Layer 9 of a small transformer language model trained on English Wikipedia (21 layers, counted from 0, width 64).
Take only the direct path to the model's output, skipping the later layers: a vector added to the residual stream pushes a token's score in proportion to its dot product with that token's output vector.

Output vectors of the tokens that the questions are about. A number n stands for (n - 500) times 0.01.
"owever": 492 533 542 483 570 463 545 511 385 510 603 547 555 459 377 506 365 546 446 494 537 456 347 380 425 491 579 599 436 470 553 537 598 663 535 338 733 465 460 426 352 384 657 600 507 497 441 448 548 606 389 508 711 402 521 524 451 556 589 507 524 363 566 391
"line": 519 411 566 428 570 399 557 577 446 505 447 546 528 570 416 574 569 488 513 539 472 433 473 412 428 525 540 424 442 525 502 506 453 597 586 424 552 492 463 487 672 446 388 475 543 449 485 554 488 563 535 457 627 481 466 495 502 535 520 406 527 439 547 494
"UT": 565 415 495 534 608 569 474 576 462 490 472 399 630 480 412 521 460 547 484 463 443 477 390 499 405 496 541 420 508 616 439 490 591 560 593 507 676 490 421 455 538 469 560 616 480 490 533 451 570 578 501 523 463 386 473 523 468 507 429 540 504 408 499 414
"ebsite": 422 369 649 482 559 379 576 601 496 346 518 399 579 445 425 534 455 632 435 474 525 528 544 368 472 435 567 420 597 548 493 527 612 550 479 373 673 491 554 439 414 520 637 601 456 326 479 378 496 744 315 563 654 442 619 576 564 531 456 421 510 299 563 463
" ;": 418 500 458 541 494 585 465 702 520 410 462 479 597 502 541 505 512 483 464 584 479 453 482 428 422 407 540 478 520 543 502 506 669 460 527 466 514 497 359 493 526 442 541 558 490 451 505 442 560 590 435 495 546 501 500 466 474 536 558 569 504 466 501 378
" retired": 487 564 536 573 553 427 567 503 416 554 522 472 521 462 375 418 528 480 447 546 500 494 465 432 466 452 439 619 493 534 444 587 555 575 503 580 552 428 387 471 539 493 504 507 539 476 555 443 557 545 425 459 490 481 506 542 448 557 512 624 512 449 445 467
" performan": 435 329 627 571 688 318 586 785 302 280 259 559 873 380 246 428 358 581 516 351 439 582 395 323 385 425 660 552 401 612 440 951 700 634 726 305 981 429 385 243 568 364 743 597 458 437 666 286 558 885 332 597 711 369 402 590 416 500 540 496 519 102 617 207
"\n": 421 574 504 487 514 463 477 552 528 488 567 445 460 502 587 552 557 444 480 564 488 494 574 559 499 464 432 432 487 429 540 523 495 418 467 484 435 553 441 522 534 555 418 552 580 477 448 566 506 464 405 419 427 538 562 505 439 545 527 483 495 569 622 459
".\"": 449 543 468 553 545 539 348 581 453 460 527 633 482 506 434 487 541 491 510 463 498 555 485 496 454 481 562 456 455 437 418 516 560 449 594 350 670 561 536 498 483 522 523 470 585 427 460 510 516 498 597 491 500 548 511 528 482 595 465 456 502 314 521 452
" partner": 527 387 447 556 545 458 525 577 462 490 515 509 580 581 386 449 478 542 530 507 458 505 465 488 353 537 568 507 483 560 552 607 581 527 534 515 535 441 527 476 540 486 524 519 463 382 517 420 546 638 494 439 417 515 483 517 441 576 424 484 503 457 466 480
"===": 458 602 553 523 490 486 500 462 484 427 411 482 439 384 495 428 482 607 427 454 468 502 430 504 547 605 468 454 457 479 618 548 413 548 604 407 568 566 412 475 491 511 618 532 598 521 448 516 439 545 494 528 546 554 586 526 404 596 449 448 502 419 549 513
"≥": 500 480 531 516 516 475 525 581 498 384 459 495 603 597 499 520 429 504 486 378 487 408 542 468 531 480 615 556 446 517 472 546 512 539 643 470 664 399 434 378 399 441 671 597 425 549 492 339 465 787 432 528 581 407 502 479 444 551 424 497 519 347 550 492
"==": 436 494 586 516 456 436 484 521 433 518 451 509 469 426 529 475 454 536 513 529 455 511 373 549 453 574 494 442 480 450 579 525 513 524 571 406 550 630 482 473 514 592 616 574 597 481 421 508 377 576 488 459 595 606 519 431 377 616 360 560 503 426 594 406
" respectively": 472 516 463 452 484 475 387 568 353 501 522 605 524 551 531 391 471 431 471 570 459 499 521 401 438 467 549 499 511 497 520 588 621 598 605 405 618 525 451 477 459 579 599 483 507 553 503 447 527 518 517 516 477 443 494 550 430 576 460 525 523 384 506 434

Output weights of attention head 1. The head adds the sum of these rows, row i times number i of z. A number n stands for (n - 500) times 0.001.
o0: 556 479 356 522 456 472 470 441 608 421 608 613 343 559 456 622 677 604 531 445 626 500 436 253 636 518 404 591 476 324 499 468 490 696 575 610 450 590 370 512 333 337 449 470 440 603 324 480 344 620 539 644 592 574 542 718 602 436 616 411 322 414 596 330
o1: 497 502 402 605 544 622 620 365 609 292 421 512 463 399 562 476 582 648 583 358 516 512 448 585 518 511 409 563 553 546 515 537 537 498 546 496 562 363 480 365 626 389 553 486 481 511 570 547 666 345 493 511 373 339 622 439 486 343 458 440 553 506 468 660
o2: 394 488 522 403 566 615 722 632 462 580 553 675 432 457 494 540 549 456 575 631 526 390 574 447 434 455 416 573 605 660 518 476 428 413 432 570 712 443 324 379 584 594 519 568 351 425 533 472 566 560 396 437 461 490 434 445 357 459 424 593 517 356 553 365
o3: 590 491 420 551 551 699 536 482 384 420 204 701 645 346 389 461 287 331 440 452 576 608 487 658 527 497 636 408 557 639 453 446 879 567 568 610 534 566 449 503 498 556 466 605 439 616 473 609 498 376 578 591 519 547 530 467 391 347 581 530 315 439 152 444
o4: 458 380 409 488 337 438 376 470 402 520 573 579 334 557 513 687 497 604 531 779 534 610 704 387 581 433 559 440 418 333 285 589 705 531 652 414 495 650 661 542 554 698 434 412 421 451 160 652 487 410 542 527 529 482 346 842 394 255 497 597 432 409 594 414
o5: 316 394 636 391 659 419 382 372 250 461 543 625 504 607 436 459 439 281 582 628 655 481 525 552 450 469 567 562 535 553 497 374 633 768 629 334 596 134 344 528 647 490 580 645 624 539 644 491 514 510 400 400 636 251 511 773 414 472 264 578 531 477 443 575
o6: 501 334 485 495 457 395 329 506 402 386 561 418 635 538 653 481 667 314 572 506 533 481 438 746 300 414 451 705 641 820 344 460 562 449 621 562 348 491 485 383 337 253 391 507 618 462 745 601 622 312 634 517 412 601 597 488 427 626 585 415 298 572 580 531
o7: 431 467 488 483 542 375 641 547 381 704 730 607 505 567 429 466 546 483 390 266 636 476 480 484 637 538 405 723 499 312 506 496 343 449 433 382 494 514 403 432 706 542 341 629 519 485 519 17 533 845 428 432 543 440 607 393 516 568 499 511 325 663 561 639
o8: 466 526 589 426 534 410 480 564 504 575 407 504 366 437 537 481 719 652 532 583 711 603 639 365 727 583 478 666 312 246 472 669 477 359 396 360 431 479 584 450 513 600 543 392 512 419 409 430 515 213 601 712 359 386 419 449 635 288 631 344 546 484 525 767
o9: 583 315 345 382 535 466 514 329 606 491 721 460 394 692 382 557 599 576 507 483 444 494 552 392 490 626 440 554 487 636 485 522 541 615 512 478 626 299 540 311 369 441 542 710 290 481 516 499 601 578 412 381 501 315 427 560 686 517 500 495 462 531 572 638
o10: 590 491 576 629 373 461 469 530 645 523 481 546 603 464 559 690 639 639 597 388 394 569 752 501 538 483 423 420 385 345 492 445 320 462 729 369 456 514 309 504 361 544 420 469 419 607 573 731 522 376 553 486 358 615 286 626 544 444 575 232 406 332 667 520
o11: 467 198 539 592 522 379 516 399 472 593 405 427 415 516 500 560 527 375 359 587 567 549 396 465 565 525 432 661 464 534 601 779 425 650 406 678 348 537 473 438 439 393 418 467 438 413 797 399 512 361 594 678 504 520 590 454 614 457 543 630 262 614 571 484
o12: 394 423 529 516 365 362 509 514 489 444 629 522 523 550 636 478 603 559 582 464 503 522 678 473 444 586 344 597 536 389 518 527 390 417 617 574 444 646 468 437 516 416 498 588 409 478 644 423 607 581 618 533 355 461 210 459 539 400 484 445 482 532 604 535
o13: 505 525 636 279 506 465 481 428 451 328 378 467 262 465 625 374 434 586 586 588 514 581 499 331 590 450 438 694 497 342 649 535 536 588 607 484 403 369 451 528 708 548 613 432 510 442 341 456 532 518 739 511 385 480 467 444 488 595 444 447 706 614 480 703
o14: 461 495 667 356 381 351 433 505 330 571 581 445 386 601 515 323 466 318 417 632 420 530 554 633 503 430 564 413 381 385 621 473 536 373 620 493 452 495 580 641 398 690 505 568 353 476 340 547 475 656 442 548 463 620 605 637 419 634 550 589 684 512 539 464
o15: 525 484 616 516 561 486 472 601 496 621 658 625 515 492 663 364 597 502 473 505 414 680 611 556 394 429 490 379 528 473 417 480 533 323 606 379 699 642 416 690 516 648 448 536 531 610 330 544 560 441 390 532 449 416 167 466 418 526 519 392 384 338 527 526
o16: 662 581 431 542 424 559 483 428 509 568 618 592 535 297 274 621 659 512 578 451 567 461 534 258 654 588 451 644 478 564 454 290 560 655 331 473 535 397 568 470 567 217 357 375 567 529 416 531 540 399 503 480 434 497 655 689 682 423 550 352 527 492 494 469
o17: 433 529 346 497 439 539 652 537 489 414 428 438 425 595 661 441 411 554 322 608 566 502 521 497 559 372 473 478 638 592 423 643 758 544 502 604 540 758 617 468 425 543 560 405 204 374 439 186 461 535 476 664 324 456 392 465 600 401 526 781 446 568 602 390
o18: 549 434 601 615 443 549 580 228 532 543 465 406 459 575 569 517 362 190 424 437 398 508 592 270 654 448 239 612 551 543 606 342 737 616 360 623 252 297 441 613 725 532 421 581 594 617 621 485 616 586 315 362 577 544 831 257 603 319 631 472 540 505 582 508
o19: 384 541 332 340 613 394 463 460 463 499 329 394 649 718 440 404 359 289 463 639 455 380 534 591 664 616 573 600 518 604 447 477 708 507 546 527 528 436 715 494 415 459 660 450 385 414 487 533 497 493 438 561 421 256 795 391 621 437 623 720 335 454 607 450
o20: 542 698 510 396 535 782 545 515 634 467 433 428 478 572 387 510 342 364 494 572 634 231 401 462 719 529 506 374 623 551 572 247 444 628 236 425 461 490 556 541 551 452 543 721 780 403 414 349 256 540 207 525 660 613 678 590 575 484 343 459 500 484 743 365
o21: 647 666 488 489 596 404 374 676 377 573 533 630 296 466 536 386 545 416 707 480 619 664 483 444 428 523 566 513 525 557 422 415 514 295 532 296 579 435 464 251 501 544 588 406 403 575 492 483 715 519 604 517 375 525 477 293 610 422 578 431 497 591 431 604
o22: 455 359 455 636 540 459 517 557 484 506 486 579 375 399 512 665 318 405 558 558 555 584 677 462 420 415 512 635 477 398 473 646 556 499 535 370 501 685 728 562 567 510 502 287 568 369 335 301 654 582 536 517 434 554 384 327 665 437 479 503 464 478 572 475
o23: 560 376 483 641 456 657 612 225 676 754 601 325 288 249 301 534 605 553 439 614 441 494 618 335 537 515 381 496 713 502 507 388 362 537 399 513 605 420 492 577 523 601 461 516 415 434 633 622 400 584 411 554 607 527 399 524 496 293 570 520 649 411 627 475
o24: 478 453 396 440 391 620 458 561 557 529 491 397 314 413 478 501 663 631 524 584 612 410 536 456 596 695 522 706 462 512 364 540 346 550 448 522 587 393 458 518 394 603 578 464 497 304 269 624 476 515 504 562 525 460 472 505 466 547 441 462 332 594 616 646
o25: 437 408 367 553 512 487 476 523 471 603 669 588 748 533 673 529 699 482 434 695 438 399 703 439 497 414 490 537 471 599 435 393 756 638 447 689 482 314 433 551 398 447 362 423 267 403 589 678 619 316 462 473 298 367 346 485 575 526 546 546 456 571 418 470
o26: 585 511 412 434 470 546 714 602 592 378 431 359 513 481 485 708 590 612 343 490 586 322 524 383 479 652 449 564 485 577 541 677 499 400 315 528 463 551 543 391 372 481 340 438 491 185 593 549 551 592 565 428 499 565 496 552 560 475 523 577 327 676 492 560
o27: 513 626 614 630 619 567 407 501 403 364 467 491 469 504 614 468 280 556 626 315 409 637 435 579 579 608 449 338 616 563 517 495 458 382 506 422 461 577 438 595 571 436 406 542 471 605 627 601 558 339 428 526 467 499 526 512 547 439 463 394 365 536 614 444
o28: 428 613 612 646 392 300 572 511 490 638 584 657 106 445 521 557 462 474 335 392 556 497 532 431 728 571 586 647 486 416 607 463 369 501 692 426 665 472 506 440 386 429 508 472 381 536 545 239 514 610 459 628 413 292 619 492 511 410 497 570 430 513 668 619
o29: 425 410 529 523 676 597 357 472 592 550 597 514 520 304 694 469 574 465 336 805 555 503 489 472 485 204 473 548 519 468 576 423 448 516 311 415 356 433 617 489 677 526 252 406 520 311 505 607 446 564 580 348 295 721 594 718 306 792 474 507 596 590 532 456
o30: 376 505 479 702 550 624 518 630 601 485 818 493 468 462 288 536 764 407 644 475 606 431 550 312 540 583 413 621 535 348 413 356 501 528 428 343 301 378 564 547 564 585 350 532 674 419 275 674 470 545 179 142 533 446 434 626 514 374 547 426 747 553 642 595
o31: 483 271 630 659 571 393 524 655 560 484 399 264 450 552 484 450 592 636 458 680 539 571 524 299 516 296 446 583 412 462 437 679 477 541 413 449 423 485 437 217 670 625 397 531 383 376 424 628 587 682 679 592 365 594 363 550 520 658 483 346 583 673 372 545

Each question shows a token from some text and the vector z that the head gathered there. A number n stands for (n - 500) times 0.0051.

".": 603 397 532 426 500 530 412 560 343 630 419 617 391 423 627 427 431 475 517 468 698 340 391 517 454 461 522 445 472 615 475 571
Which three tokens does it push up most, strongest first? "ebsite", "owever", "=="

"led": 617 471 497 631 585 501 435 471 449 576 663 549 600 387 466 598 468 394 245 463 269 424 662 434 471 457 427 398 512 306 381 454
Pushed down most: "\n"

"===": 495 441 447 568 441 500 462 438 363 370 479 484 393 514 549 462 425 412 470 424 678 337 399 493 468 293 381 549 344 566 360 554
Which two tokens does it push up most, strongest first? "==", "==="

"used": 548 322 373 622 813 676 305 476 540 537 785 417 583 437 649 636 403 387 362 533 232 615 879 294 307 426 384 397 569 316 576 542
Pushed down most: " retired"

" Bishop": 504 528 502 459 412 591 519 577 349 556 378 574 484 358 457 447 481 395 639 519 582 404 513 630 458 511 346 422 488 666 629 494
Which three tokens does it push up most, strongest first? " retired", "owever", "ebsite"

" the": 532 553 608 488 552 567 565 464 471 564 435 610 448 420 405 457 692 418 610 387 614 345 544 662 539 654 475 399 474 662 607 601
Pushed up most: " retired"

" ext": 537 494 462 421 378 457 576 550 328 638 485 516 414 450 544 411 444 458 486 473 523 474 393 451 482 493 564 396 480 431 384 487
Which two tokens does it push up most, strongest first? "≥", " performan"

"ingu": 496 529 575 558 487 510 575 389 401 478 418 551 397 466 445 509 469 524 426 455 470 464 438 462 541 620 454 501 427 540 380 492
Pushed up most: "UT"

"s": 530 411 529 462 459 597 461 570 296 574 355 551 411 502 607 450 366 496 462 498 646 380 396 428 430 360 498 468 483 496 409 513
Pushed up most: " performan"

" Rey": 521 470 482 538 600 463 440 405 489 462 605 476 467 531 555 532 481 454 315 325 315 438 455 462 464 591 538 435 408 599 423 559
Pushed up most: ".\""

" playing": 517 565 585 483 514 578 590 521 471 521 522 456 544 391 352 594 668 348 556 344 486 415 477 580 440 618 413 474 457 455 685 580
Which two tokens does it push up most, strongest first? "line", " retired"

"erve": 592 387 484 410 523 592 494 572 414 512 501 533 416 460 543 649 469 449 426 461 408 426 530 425 475 603 320 466 541 624 327 470
Which two tokens does it push up most, strongest first? " respectively", " performan"

" ref": 604 481 395 456 542 324 562 534 461 605 506 547 572 428 465 561 503 502 406 440 271 400 540 464 403 632 523 412 388 574 509 590
Pushed up most: " partner"

" York": 513 517 568 511 566 844 519 489 568 509 573 489 540 629 455 611 539 406 536 421 467 647 535 440 375 612 358 567 574 526 583 522
Pushed up most: " respectively"

"ig": 409 554 542 598 466 434 606 428 418 528 507 416 481 414 504 569 516 480 506 507 473 457 522 346 450 602 511 517 341 509 562 471
Pushed down most: "==="

"y": 545 478 532 517 449 485 494 572 360 525 492 518 410 372 544 442 549 405 485 507 670 377 512 353 422 402 477 441 452 535 508 450
Pushed down most: " respectively"

"pr": 486 433 482 539 601 495 565 392 395 481 500 447 468 427 529 531 528 438 448 489 424 478 572 417 491 619 433 431 414 582 527 428
Which three tokens does it push up most, strongest first? ".\"", " respectively", " ;"

"rance": 491 423 429 563 454 497 497 446 353 343 482 439 396 506 573 467 425 414 468 447 717 334 380 455 465 265 359 573 324 572 374 538
Pushed up most: "=="

" H": 455 496 487 533 675 388 530 330 375 465 482 459 443 476 493 520 558 609 420 389 445 349 559 621 570 586 541 556 462 617 466 510
Pushed down most: "≥"

" had": 604 425 513 693 476 641 467 515 391 572 553 524 555 532 536 583 465 434 346 551 339 470 406 330 426 528 468 579 527 337 287 395
Pushed down most: "\n"

" royal": 522 423 443 508 662 562 492 381 499 540 552 466 510 520 494 561 496 417 346 455 362 451 557 473 451 526 474 423 368 555 531 487
Which three tokens does it push up most, strongest first? ".\"", " respectively", "line"

"ancy": 588 455 527 657 652 520 429 374 476 541 753 483 674 406 499 574 474 410 174 501 222 496 673 392 445 455 416 384 506 236 371 456
Which three tokens does it push up most, strongest first? " performan", ".\"", " respectively"

"aw": 469 498 464 510 545 513 596 431 340 528 583 479 522 402 494 594 585 450 486 464 392 426 619 461 484 645 486 489 442 459 471 403
Pushed up most: "UT"

"\n": 588 432 564 507 705 647 553 477 447 597 523 530 386 402 572 469 629 532 501 521 734 410 577 583 547 519 481 507 549 671 584 534
Pushed up most: "ebsite"

" and": 507 500 505 474 486 539 538 509 376 558 384 614 490 428 528 459 464 483 589 508 525 385 532 578 492 565 420 417 453 647 537 574
Pushed up most: " retired"

"F": 504 493 387 575 417 432 476 399 510 303 623 445 367 577 526 535 463 339 469 237 630 359 250 655 538 253 388 600 320 706 473 567
Pushed up most: "==="

" third": 662 361 568 564 682 711 387 477 481 525 614 497 513 623 537 616 558 412 390 333 327 480 599 474 472 600 419 470 578 445 418 570
Which three tokens does it push up most, strongest first? " performan", " respectively", ".\""

" par": 537 449 587 517 584 611 466 505 389 479 486 497 555 554 530 500 428 562 411 442 427 487 502 486 490 469 426 499 562 512 452 558
Pushed up most: " performan"

"und": 389 538 607 634 414 564 564 393 241 516 483 483 404 404 580 513 378 526 481 419 439 394 379 500 487 601 519 496 522 440 288 449
Pushed down most: "\n"

" Dun": 442 528 443 428 628 545 597 440 545 436 559 420 495 620 502 569 534 426 433 390 440 428 538 545 546 483 483 427 409 645 599 543
Pushed down most: " performan"

" re": 547 454 496 496 546 502 520 483 382 557 515 510 436 495 529 471 515 483 469 414 480 413 479 483 472 539 543 418 459 585 413 555
Pushed up most: " partner"

" Harris": 459 523 612 535 552 682 535 441 464 504 407 590 485 491 433 500 555 524 559 480 566 516 588 557 465 646 441 517 552 595 545 472
Pushed up most: " retired"

" am": 451 504 563 443 480 528 557 474 327 566 436 514 434 373 510 536 434 483 545 522 519 377 481 514 443 540 453 478 408 527 425 445
Which three tokens does it push up most, strongest first? "UT", " performan", " ;"

" to": 612 417 434 505 701 562 434 400 511 521 604 429 536 517 538 604 516 399 365 444 367 498 565 491 425 513 368 464 478 568 538 556
Which three tokens does it push up most, strongest first? ".\"", " respectively", "line"

" on": 597 437 575 430 643 573 466 493 458 507 590 480 554 594 528 517 544 459 431 339 382 480 547 559 550 519 459 414 572 583 574 705
Pushed down most: "UT"

"ad": 491 462 568 487 404 649 488 554 345 531 371 554 403 435 505 444 508 445 523 574 681 379 458 482 464 495 476 465 500 520 510 389
Pushed down most: ".\""

" before": 506 501 425 545 591 711 457 536 411 561 425 437 473 466 535 546 488 367 440 577 437 454 546 548 474 479 283 489 580 579 504 373
Pushed up most: "owever"

"ece": 658 454 587 443 604 594 477 553 452 511 593 529 597 614 501 514 581 452 404 313 319 507 574 555 570 569 464 410 619 584 587 774
Pushed up most: "line"

" spent": 557 465 544 503 655 706 446 590 540 598 574 466 619 628 558 734 415 328 467 289 247 518 574 461 527 638 329 398 493 486 590 638
Pushed up most: " respectively"

" Re": 463 491 437 421 553 364 598 451 431 593 564 503 583 339 507 612 478 493 430 483 297 463 558 466 451 662 510 452 377 450 431 498
Pushed up most: " partner"